Layer 9 of a small transformer language model trained on English Wikipedia (16 layers, counted from 0, width 96).
A neuron adds its activation times its output weights to the MLP's output. To switch it off is to set its activation to zero at one token and run the rest of the model.

Output weights of the MLP neurons that the questions are about. A number n stands for n times 0.0054.
n1: 18 -17 14 5 9 19 14 7 -22 -5 2 -1 4 10 13 -1 -16 19 -11 6 -9 36 8 2 3 21 -14 -12 2 -4 -11 -11 -12 15 -9 13 -24 27 17 -31 -20 13 6 22 7 10 1 14 11 19 22 17 -10 38 -12 18 -5 -9 -30 17 4 18 -3 8 -1 3 16 -1 -11 -11 11 -19 -17 -3 6 -4 17 22 -4 -4 12 -1 -18 -11 -26 15 -14 20 -9 -20 -17 -5 7 1 6 6
n10: -16 0 28 -30 21 20 23 29 -31 -17 15 41 41 -12 -41 -17 -5 35 62 9 -6 -29 -27 8 -19 -9 -34 14 -34 -36 11 18 -58 -22 -16 10 34 -35 -8 18 -13 -17 18 -9 26 42 1 -32 27 -11 -17 -31 8 19 -19 -42 -21 32 -32 -4 -6 31 32 62 -6 18 4 -3 -16 -13 6 12 26 15 -4 -24 -43 -39 19 -8 45 21 -17 -25 -55 -25 20 -6 4 -12 56 9 -77 46 -16 1
n17: -5 20 8 -7 -7 -3 9 -11 10 -10 -8 9 9 -1 -2 -4 -3 -9 16 -8 15 -19 -6 -5 15 -21 -5 12 -3 1 2 -3 12 -14 8 -12 21 -1 -16 -15 6 5 0 -29 16 -5 0 -24 -4 -2 -18 12 15 -24 -25 5 10 11 12 -11 -14 1 -2 -10 -1 -12 -11 -15 3 1 -13 27 8 5 4 12 -26 -24 -2 14 2 -2 4 -2 4 -22 3 -5 4 -1 -20 8 -2 15 1 -9
n18: -2 -3 -19 -6 45 15 12 12 6 -8 -13 24 4 42 -25 -73 8 3 11 38 10 -32 -37 56 13 3 -16 44 -12 20 16 16 -14 20 5 15 18 15 -15 -38 -15 18 -25 0 -34 -37 -42 19 -51 16 -37 -12 2 -8 -6 7 -40 30 -43 3 -17 -18 -40 -20 15 -26 32 -11 -1 -8 -35 -26 -22 -32 10 -23 3 1 10 -33 29 72 -22 -12 9 -8 -41 30 -5 -26 -22 -38 17 -23 3 -12
n23: -23 -3 -11 1 15 4 54 -21 37 -11 -17 -8 -7 -24 -8 -7 -26 -20 36 -35 -13 42 16 -1 6 -6 17 29 5 -7 -15 -16 -22 -37 -3 20 -67 5 -24 31 22 -10 -32 -7 -16 0 -42 19 18 60 -29 15 -12 30 31 -22 6 -19 -35 33 -7 -44 -15 15 6 11 -38 -25 8 15 7 30 5 31 7 20 -38 -15 -31 -27 -45 4 2 -42 -20 33 -6 -10 13 -8 6 -8 -6 44 -12 -24
n27: 37 20 8 19 15 18 13 7 29 29 -35 -21 14 -47 4 1 19 -17 12 -10 28 5 29 36 -10 -15 -4 24 -24 -41 0 -7 -31 22 -18 21 0 -6 55 -1 -59 -16 3 47 10 2 -13 -18 -35 -5 39 -18 9 11 40 -2 -8 -25 -13 13 21 9 -14 -2 -12 -14 18 0 14 22 -5 -12 24 -36 7 -23 37 -27 -14 -5 -17 32 -24 -19 -18 -11 6 4 -53 -16 -33 -52 -48 -25 12 -2
n37: -46 -23 51 -22 -3 -26 -28 -1 23 26 0 -29 9 -19 -8 -24 19 -9 35 -6 29 32 58 1 -40 10 -19 12 15 28 -40 15 -7 12 18 -9 24 -1 22 0 -9 -34 8 -33 -5 11 24 -14 18 14 6 29 12 -23 -11 59 17 -14 3 29 -14 -3 -19 43 1 4 31 -38 -23 -45 45 30 18 13 9 -18 -18 -41 23 -20 4 -14 -35 -31 -34 27 5 -14 18 14 25 -27 21 20 -31 13
n48: 0 -3 12 22 -26 -2 2 -26 10 -5 11 4 8 -12 -7 -9 -1 -28 -23 -4 7 -5 -13 14 18 -4 17 35 -1 8 -12 -17 4 -4 16 -8 21 -7 -13 15 11 18 8 -4 3 2 0 -7 11 -10 -13 1 22 -4 -13 5 23 5 3 -13 -23 5 -10 17 -1 -11 -15 -24 5 -1 -12 22 -8 19 9 16 -16 -6 6 -6 14 6 8 -3 23 -7 9 -15 -7 8 5 -11 -2 20 -17 -13
n63: -5 -1 -19 -30 -7 10 -46 -7 -23 13 41 32 4 -3 -9 8 -1 -55 -14 -34 14 28 -33 -2 -25 -21 18 20 -31 -13 14 45 -6 -30 41 -38 5 2 12 14 18 -32 7 -52 -6 19 -26 32 -28 -10 -10 -15 37 14 25 -29 -12 11 -1 -29 22 -13 41 6 -59 -10 3 -10 -13 -6 -19 95 18 -5 3 22 -7 13 -24 -1 29 16 -27 -5 19 -6 17 17 9 12 -5 -26 -13 45 -21 -4
n68: 43 -25 16 -8 10 0 -6 8 39 -13 47 -5 16 -15 1 -6 14 52 3 -5 -7 13 -1 0 -5 6 7 21 -9 44 22 -10 -18 -28 -14 40 16 -16 -24 13 43 -36 -15 22 18 -6 -3 0 -15 -20 7 24 -48 -34 18 1 -17 -53 11 8 15 -24 9 -22 29 19 -31 -45 -51 27 4 3 40 2 47 -40 -8 -33 -14 -4 -10 -9 -59 45 13 9 -7 -17 8 10 -1 -32 30 -39 -7 39
n98: -13 10 16 -2 16 -9 -13 5 26 -20 10 11 24 7 11 -14 -3 1 -20 10 0 12 22 50 5 -5 0 -17 31 -15 -26 -6 14 -17 20 19 -18 -17 -20 0 -15 23 24 25 15 -12 13 -17 -37 20 26 -8 -3 19 -35 10 -8 -27 16 21 16 11 -21 20 -7 -15 3 13 -17 7 -36 -24 13 26 -6 2 -7 9 18 -18 32 -14 -5 -10 14 18 1 1 -34 9 -14 -46 -7 -12 0 8
n106: 6 1 5 -16 19 14 -15 38 11 -15 17 -1 23 2 14 7 8 -3 -7 -15 -48 -13 12 12 -8 -1 -4 -42 -1 31 -44 -11 14 -21 -16 1 18 23 40 17 24 2 -16 -4 29 18 1 -5 2 -7 -11 -32 -11 21 13 -17 -6 -31 -20 18 26 12 14 -16 -17 -9 -1 14 20 2 -4 -28 11 18 -11 -32 5 24 3 -45 6 17 -30 20 44 10 -12 21 -7 19 24 7 -26 -25 0 9
n110: -13 -84 -22 -3 15 -22 2 21 18 -13 -9 -17 -70 14 -5 3 40 21 -17 1 -5 20 36 18 9 -33 -5 15 10 7 27 -18 -31 -27 -17 -16 18 -14 -28 -36 17 -43 -31 -41 20 -6 36 -13 6 -2 5 -50 4 18 -1 -24 2 -12 20 36 -31 -39 36 0 -18 3 -51 -7 -2 -2 9 29 0 6 1 19 33 -23 -18 -5 4 28 3 22 3 -58 -28 -29 7 -26 -36 -32 25 6 -12 -24
n114: -4 -33 -17 -6 0 -16 16 -12 -17 24 16 41 -40 -33 -12 16 -3 21 8 3 -21 -8 8 2 -26 -22 -6 10 5 49 25 -28 20 -16 20 2 -11 -33 23 26 6 30 46 -23 10 -4 30 28 -47 -23 14 -72 30 27 -27 -55 16 5 -26 -76 -6 -16 -19 3 -12 17 -63 9 -46 1 16 -25 -9 45 -9 -13 29 -20 31 6 -19 -29 0 27 35 53 -33 -17 3 1 27 28 0 23 -35 14
n154: 9 -8 13 -8 -17 -12 -10 0 -7 14 10 5 -21 12 1 -22 -5 -14 -28 39 -21 13 41 13 -9 7 27 -9 28 -29 8 22 10 -28 -6 30 -16 -8 -10 11 -14 0 1 32 0 -2 -11 -14 -6 30 18 -1 12 -15 -18 -16 -22 -10 18 25 -1 -31 4 9 -30 7 -9 35 3 -2 -8 -8 -1 -2 4 17 -22 13 26 -9 31 -9 -2 -3 10 14 13 -2 -16 -2 9 -10 -8 -14 2 13
n188: 16 8 -19 5 -39 -25 13 19 -13 14 12 8 -10 -14 -27 -16 55 25 -15 59 19 -32 16 12 -12 9 -17 -15 -27 -2 19 -10 -40 -1 18 -22 27 22 10 -42 19 26 -11 -19 5 -12 69 -5 11 -20 40 -41 30 22 -15 24 -30 2 -1 -49 -25 17 -5 -13 43 26 3 -33 -16 11 6 38 3 6 7 18 27 -33 23 11 0 -28 -40 0 -49 -36 31 6 -31 22 39 -17 4 37 -14 28

Each question names a token from some text and the token that comes next. It shows the activations a of the neurons there, in the order above. A number n stands for n times 0.45.

Then comes g, the gradient of the next token's log-probability with respect to the MLP's output, scaled to length 1. A neuron's effect is roughly proportional to its activation times (output weights . g). A number n stands for n times 0.0039.

"game ", then "follow"
a: 1 0 -1 -3 0 2 -28 0 12 0 5 0 0 0 1 0
g: 22 -44 6 -27 -11 -24 -12 31 26 -24 21 23 3 22 -12 -1 -48 25 -11 -42 -32 5 -3 5 -5 43 -45 -13 40 34 -8 21 -33 -2 -1 33 45 27 -26 -36 2 20 -17 3 53 42 -7 -18 11 5 8 2 6 36 0 -42 -6 -45 -11 -31 -9 34 -4 -15 5 8 4 5 12 34 -33 -11 25 16 11 -12 26 18 33 -29 7 2 -7 4 -6 -35 37 -9 18 -56 8 9 -65 -61 47 -27
Which neuron, switched off, raises the next token's probability most? n63

"World ", then "D"
a: 1 0 2 0 0 0 0 -4 0 3 37 0 0 0 1 0
g: -11 -18 -54 -8 22 50 -10 -7 43 -66 7 -6 -18 -11 -9 7 28 29 -26 -38 14 -37 15 48 -30 -32 -70 40 21 -9 1 -6 22 -15 -10 16 -14 0 -2 13 20 -25 22 -24 0 -52 12 26 11 -1 59 -18 -28 36 -34 32 45 55 -5 8 28 18 5 17 -10 23 26 -14 -19 20 4 -5 20 18 -17 -32 3 -29 -3 -23 -1 37 -33 -16 -7 22 36 -3 4 -20 -22 34 -6 -5 33 2
Which neuron, switched off, lowers the next token's probability most? n98

"). ", then "In"
a: 25 2 0 -1 0 -3 0 -49 0 0 6 0 8 0 -26 0
g: -4 36 -18 11 38 43 23 7 9 26 7 34 -13 28 -54 -8 27 4 52 -9 -15 -14 13 -1 -6 9 1 13 -29 9 24 33 -18 -11 18 -2 57 -14 -3 33 -14 -19 -16 -1 16 -27 28 -45 -33 17 58 21 -39 -44 -49 9 17 37 -8 19 61 1 -11 28 -6 -11 -18 33 -50 29 30 -41 -27 42 32 -6 -17 8 -17 11 -18 -20 -10 -48 -2 4 -6 40 -24 17 1 -6 1 -6 29 32
Which neuron, switched off, lowers the next token's probability most? n48

"th ", then "J"
a: 2 0 0 1 0 0 11 0 0 0 25 -4 0 0 41 1
g: -31 -16 -34 -27 -10 -26 17 -19 -42 25 11 -21 32 31 -8 37 22 4 -31 -41 -13 -14 -17 -31 -36 -38 3 -17 8 9 -11 -54 -3 13 64 -9 8 -8 -7 8 -31 -16 -11 41 -11 -20 -4 -9 12 -37 10 -7 -7 7 -34 -60 23 4 4 34 14 -39 -9 20 1 -3 -54 68 10 -37 -9 -38 6 34 13 -23 2 48 -2 18 40 -55 1 -4 -52 -34 6 8 11 18 -8 -22 3 -6 1 -19
Which neuron, switched off, raises the next token's probability most? n37

"play", then "ers "
a: 0 -22 -21 6 0 0 9 4 1 -2 40 0 0 0 12 0
g: 8 -6 -26 -23 -7 18 22 30 -25 0 -33 20 -3 -11 -31 -34 31 3 37 -3 -8 -27 -6 -12 11 -1 -25 -57 44 1 7 -41 2 8 7 25 -9 2 -22 46 -39 32 -6 5 -18 35 -13 -16 -48 -8 3 58 22 7 -14 -17 -42 -20 -11 -25 -28 17 -25 2 1 -59 41 -10 32 32 -48 75 -29 -43 -9 11 47 16 -7 -18 -20 40 5 1 34 -8 -20 -6 -2 -25 -5 -1 -28 -33 17 22
Which two neurons, each switched off alone, lower its probability most, in order? n18, n98

"o", then "W"
a: 0 0 0 -27 -1 0 0 -41 0 0 54 0 2 0 34 0
g: 13 -46 -24 -21 6 15 -10 5 28 2 22 -21 14 -6 45 -37 8 -16 -11 -17 -1 16 -12 45 -39 -17 -2 18 -34 32 -35 35 -8 37 19 46 -11 -4 39 -8 17 -44 -12 -20 4 -12 -13 -15 -52 25 -41 -36 -39 -54 -20 -46 16 38 4 23 48 -27 8 -67 -3 0 -14 -5 27 41 1 -27 -2 15 18 53 17 -11 -4 -2 -17 -31 -16 21 -46 -20 15 -18 -46 0 7 -4 -19 -1 -6 11
Which neuron, switched off, lowers the next token's probability most? n48

"and ", then "Peter "
a: 3 2 0 -5 0 -26 -20 -13 2 3 7 0 5 15 23 10
g: -24 -21 -28 -42 -39 -10 -4 -45 -14 -1 -69 32 -7 2 25 24 40 -8 8 15 -24 -25 -16 -32 6 -34 28 -25 18 -30 8 14 -41 -4 -9 4 -41 -1 -20 -11 -30 3 3 -13 -22 -34 22 -11 38 -10 41 14 5 -25 -18 -30 -56 -22 2 7 -18 -23 -29 10 -5 -12 14 -26 -46 -37 -19 11 -34 -50 21 39 31 36 2 49 26 -36 34 -10 -15 -21 -12 29 36 38 -24 -4 21 23 -7 11
Which two neurons, each switched off alone, lower its probability most, in order? n27, n154

"ted", then ", "
a: 1 0 0 0 0 0 1 -28 0 0 44 2 -1 0 33 0
g: 1 -18 -19 9 8 -6 14 -24 -45 -7 23 -26 -24 -17 -17 16 -2 -24 21 -1 21 -8 1 -39 45 35 2 -27 28 5 10 -27 22 -5 -23 -48 -34 2 -19 -65 -6 19 -14 -62 -27 12 23 8 72 31 12 -14 25 -12 2 -34 -1 -20 -20 26 -25 -18 -10 27 -36 -46 29 -28 -6 -18 24 44 -4 -31 17 0 53 -2 -8 1 26 46 -40 -23 -4 31 11 8 -2 54 -1 -22 27 -42 -5 -19
Which neuron, switched off, raises the next token's probability most? n98

"ak", then "ay "
a: 0 0 0 -8 -6 0 0 -63 6 0 69 0 -11 0 18 0
g: 4 -5 -7 -17 7 -51 -21 -12 -16 -16 -12 -2 -3 8 -64 -38 -10 3 -19 24 11 -16 -1 -11 21 10 28 -42 20 13 -23 -37 -25 32 -13 18 -13 -13 -21 40 14 4 -21 4 -9 1 -55 3 22 15 -24 38 37 -24 -13 57 -6 -2 -12 -4 26 49 -1 11 2 -44 -26 79 -1 1 15 7 9 -80 9 21 -21 -11 29 -23 -28 12 -25 -12 0 -9 7 -45 -9 -60 0 8 20 26 24 -41
Which two neurons, each switched off alone, lower its probability most, in order? n154, n110

"ar ", then "the "
a: 0 0 -21 -2 15 -5 0 0 -2 0 16 -4 7 -2 33 0
g: -15 -2 16 -2 -15 28 -27 -27 -42 -41 -34 18 15 -20 -6 28 17 54 -12 22 -2 17 23 -17 33 19 -49 -4 -10 11 9 -26 -21 -1 -10 -2 -44 -29 -26 -26 4 75 -14 -1 14 -18 -25 12 3 17 24 -77 -12 19 32 -52 3 47 35 -3 7 2 0 -5 40 -9 4 -26 -15 58 -24 -39 -15 25 42 -4 -16 -45 24 3 -30 -42 -8 3 5 11 -32 22 -41 -8 -8 -2 5 20 14 10
Which neuron, switched off, raises the next token's probability most? n154

"and ", then "add"
a: 15 0 -5 -14 22 4 -3 -2 -11 -6 21 -14 0 22 1 0
g: -14 8 -35 -61 22 -23 15 -3 -12 -58 -3 -72 42 -1 -45 24 1 -27 15 -9 -53 -36 6 0 -4 -9 -9 -7 23 -20 -20 2 15 -56 -2 0 38 1 12 12 18 -24 -23 8 19 -23 -26 -12 -39 22 -24 -3 -21 -4 -27 -16 10 -49 -41 -13 4 -5 14 -1 12 -6 -17 0 -3 13 35 23 -3 -14 -31 -6 9 1 40 -38 -49 28 -9 23 -2 2 35 -14 -21 -75 -4 -39 -44 13 -20 22
Which neuron, switched off, raises the next token's probability most? n106

"comb", then "ating "
a: 7 -25 -1 16 0 0 3 -10 1 0 37 0 0 0 -13 0
g: 10 -43 -6 13 22 -30 7 14 -12 15 26 -20 -25 49 -24 -31 4 -15 8 44 26 19 60 -18 -20 -52 2 0 -1 22 -5 -6 36 32 -18 -41 -28 -6 -26 -7 2 26 27 47 29 -9 10 -3 -11 -62 8 11 -52 11 10 -8 13 -20 17 38 -21 36 -5 10 -25 53 7 -42 -12 34 34 36 -31 -33 -5 22 -1 -26 12 10 -11 3 18 2 21 -30 -5 37 1 -20 41 13 12 63 38 10
Which neuron, switched off, lowers the next token's probability most? n10

"===", then "Sour"
a: 0 0 1 0 14 0 2 1 -3 14 10 -1 0 0 9 0
g: -14 24 92 9 -8 27 16 31 13 -3 -9 8 42 -13 -14 -6 -26 47 9 18 -4 2 -37 -18 15 43 -16 71 -14 27 50 0 -5 56 -16 21 -4 6 28 20 -14 40 1 -34 50 2 25 -8 -25 -4 15 -4 -29 -4 -26 17 -63 0 -1 -41 -1 -13 1 -4 -7 33 24 -3 -23 -2 14 46 4 -25 25 9 6 -25 23 4 12 -11 -39 28 7 -19 29 -9 39 -23 -14 -8 17 -24 -31 -32
Which neuron, switched off, raises the next token's probability most? n23

"r ", then "54"
a: 20 0 -2 0 0 0 0 2 0 0 26 0 9 0 55 2
g: 6 -26 -66 22 -32 33 -31 2 -30 -31 10 16 -19 14 -9 -43 22 -18 -3 9 19 -19 -40 -57 -33 7 80 31 -9 -12 -28 -11 4 -13 -8 0 -24 3 -16 -34 -45 -6 -18 -3 28 9 -7 31 -36 9 -12 -45 3 -61 -12 20 31 -1 18 25 33 -9 -1 -22 -24 -5 1 50 -12 42 12 12 32 13 -3 27 -42 16 -15 1 21 -36 9 -31 -52 3 3 -16 3 13 -41 -14 -25 20 -3 0
Which neuron, switched off, lowers the next token's probability most? n154

"Record", then "s"
a: 0 0 -23 0 -1 10 0 4 0 0 40 0 0 0 25 0
g: 7 7 3 31 -26 50 50 7 14 14 -15 2 -29 -28 11 -9 6 5 2 -46 57 40 -6 -19 -46 -1 73 -27 -15 60 -11 0 9 29 -1 -5 -5 22 35 -8 -73 -5 -17 16 18 -16 13 -20 -41 -40 15 14 10 -13 28 9 -9 39 19 -16 38 -1 10 9 -5 54 41 -18 41 -31 22 1 -11 11 3 19 -6 14 -17 32 1 -23 32 -4 -35 -29 2 7 -40 25 -10 -28 -24 24 8 20
Which neuron, switched off, lowers the next token's probability most? n27

"se", then "y "
a: 0 0 0 -2 0 0 8 -19 1 0 46 0 -15 0 24 0
g: 2 14 -37 -28 18 -15 7 2 -48 -28 8 -38 -14 -28 23 -24 -14 0 -7 -20 -3 2 -25 43 29 66 -27 -1 18 -30 -3 -4 44 18 9 -37 33 9 -11 -6 -21 25 46 44 3 11 5 22 -11 -5 -4 -22 10 4 7 39 17 9 -38 -14 4 17 18 -19 -21 -3 -23 20 -34 37 -1 5 -34 32 5 74 -24 2 59 -9 8 -17 41 -33 17 -15 -9 -54 22 24 -24 31 -2 -9 66 12
Which two neurons, each switched off alone, lower its probability most, in order? n98, n110

"(", then "197"
a: 1 0 -25 0 0 0 -2 0 0 -5 21 -2 2 0 21 0
g: 14 12 -23 20 -34 -14 22 -24 24 -5 2 -10 0 -52 -4 5 1 40 27 -17 -30 -23 -8 -2 6 24 9 28 47 39 -18 9 13 7 -10 9 -39 12 -37 3 9 57 -4 41 -82 2 -24 -2 -2 21 -53 7 -25 -36 16 0 56 -10 -57 -23 -7 3 13 -33 22 23 -60 42 -22 -35 -33 9 -3 -9 16 -3 0 15 7 4 -14 33 38 -9 -8 46 -24 -28 24 32 25 16 -13 -18 -2 -3
Which neuron, switched off, lowers the next token's probability most? n17

"ently ", then "broad"
a: 28 22 0 -1 0 0 -14 -49 4 0 23 -1 2 0 20 -1
g: -29 30 -31 -25 -2 23 -42 1 -8 15 -6 -5 -9 35 6 7 -12 10 4 25 -18 6 -5 -32 14 -8 3 12 -22 15 80 48 -20 -47 6 23 5 10 18 -22 29 -21 8 -35 18 45 7 0 6 44 -56 -62 -24 -27 -51 -29 -5 -2 4 -7 9 -32 1 11 -10 15 -10 39 42 8 13 -6 56 25 3 -38 -22 -36 20 48 -30 -12 -16 34 19 1 -21 -15 4 -33 62 12 2 10 3 6
Which neuron, switched off, raises the next token's probability most? n1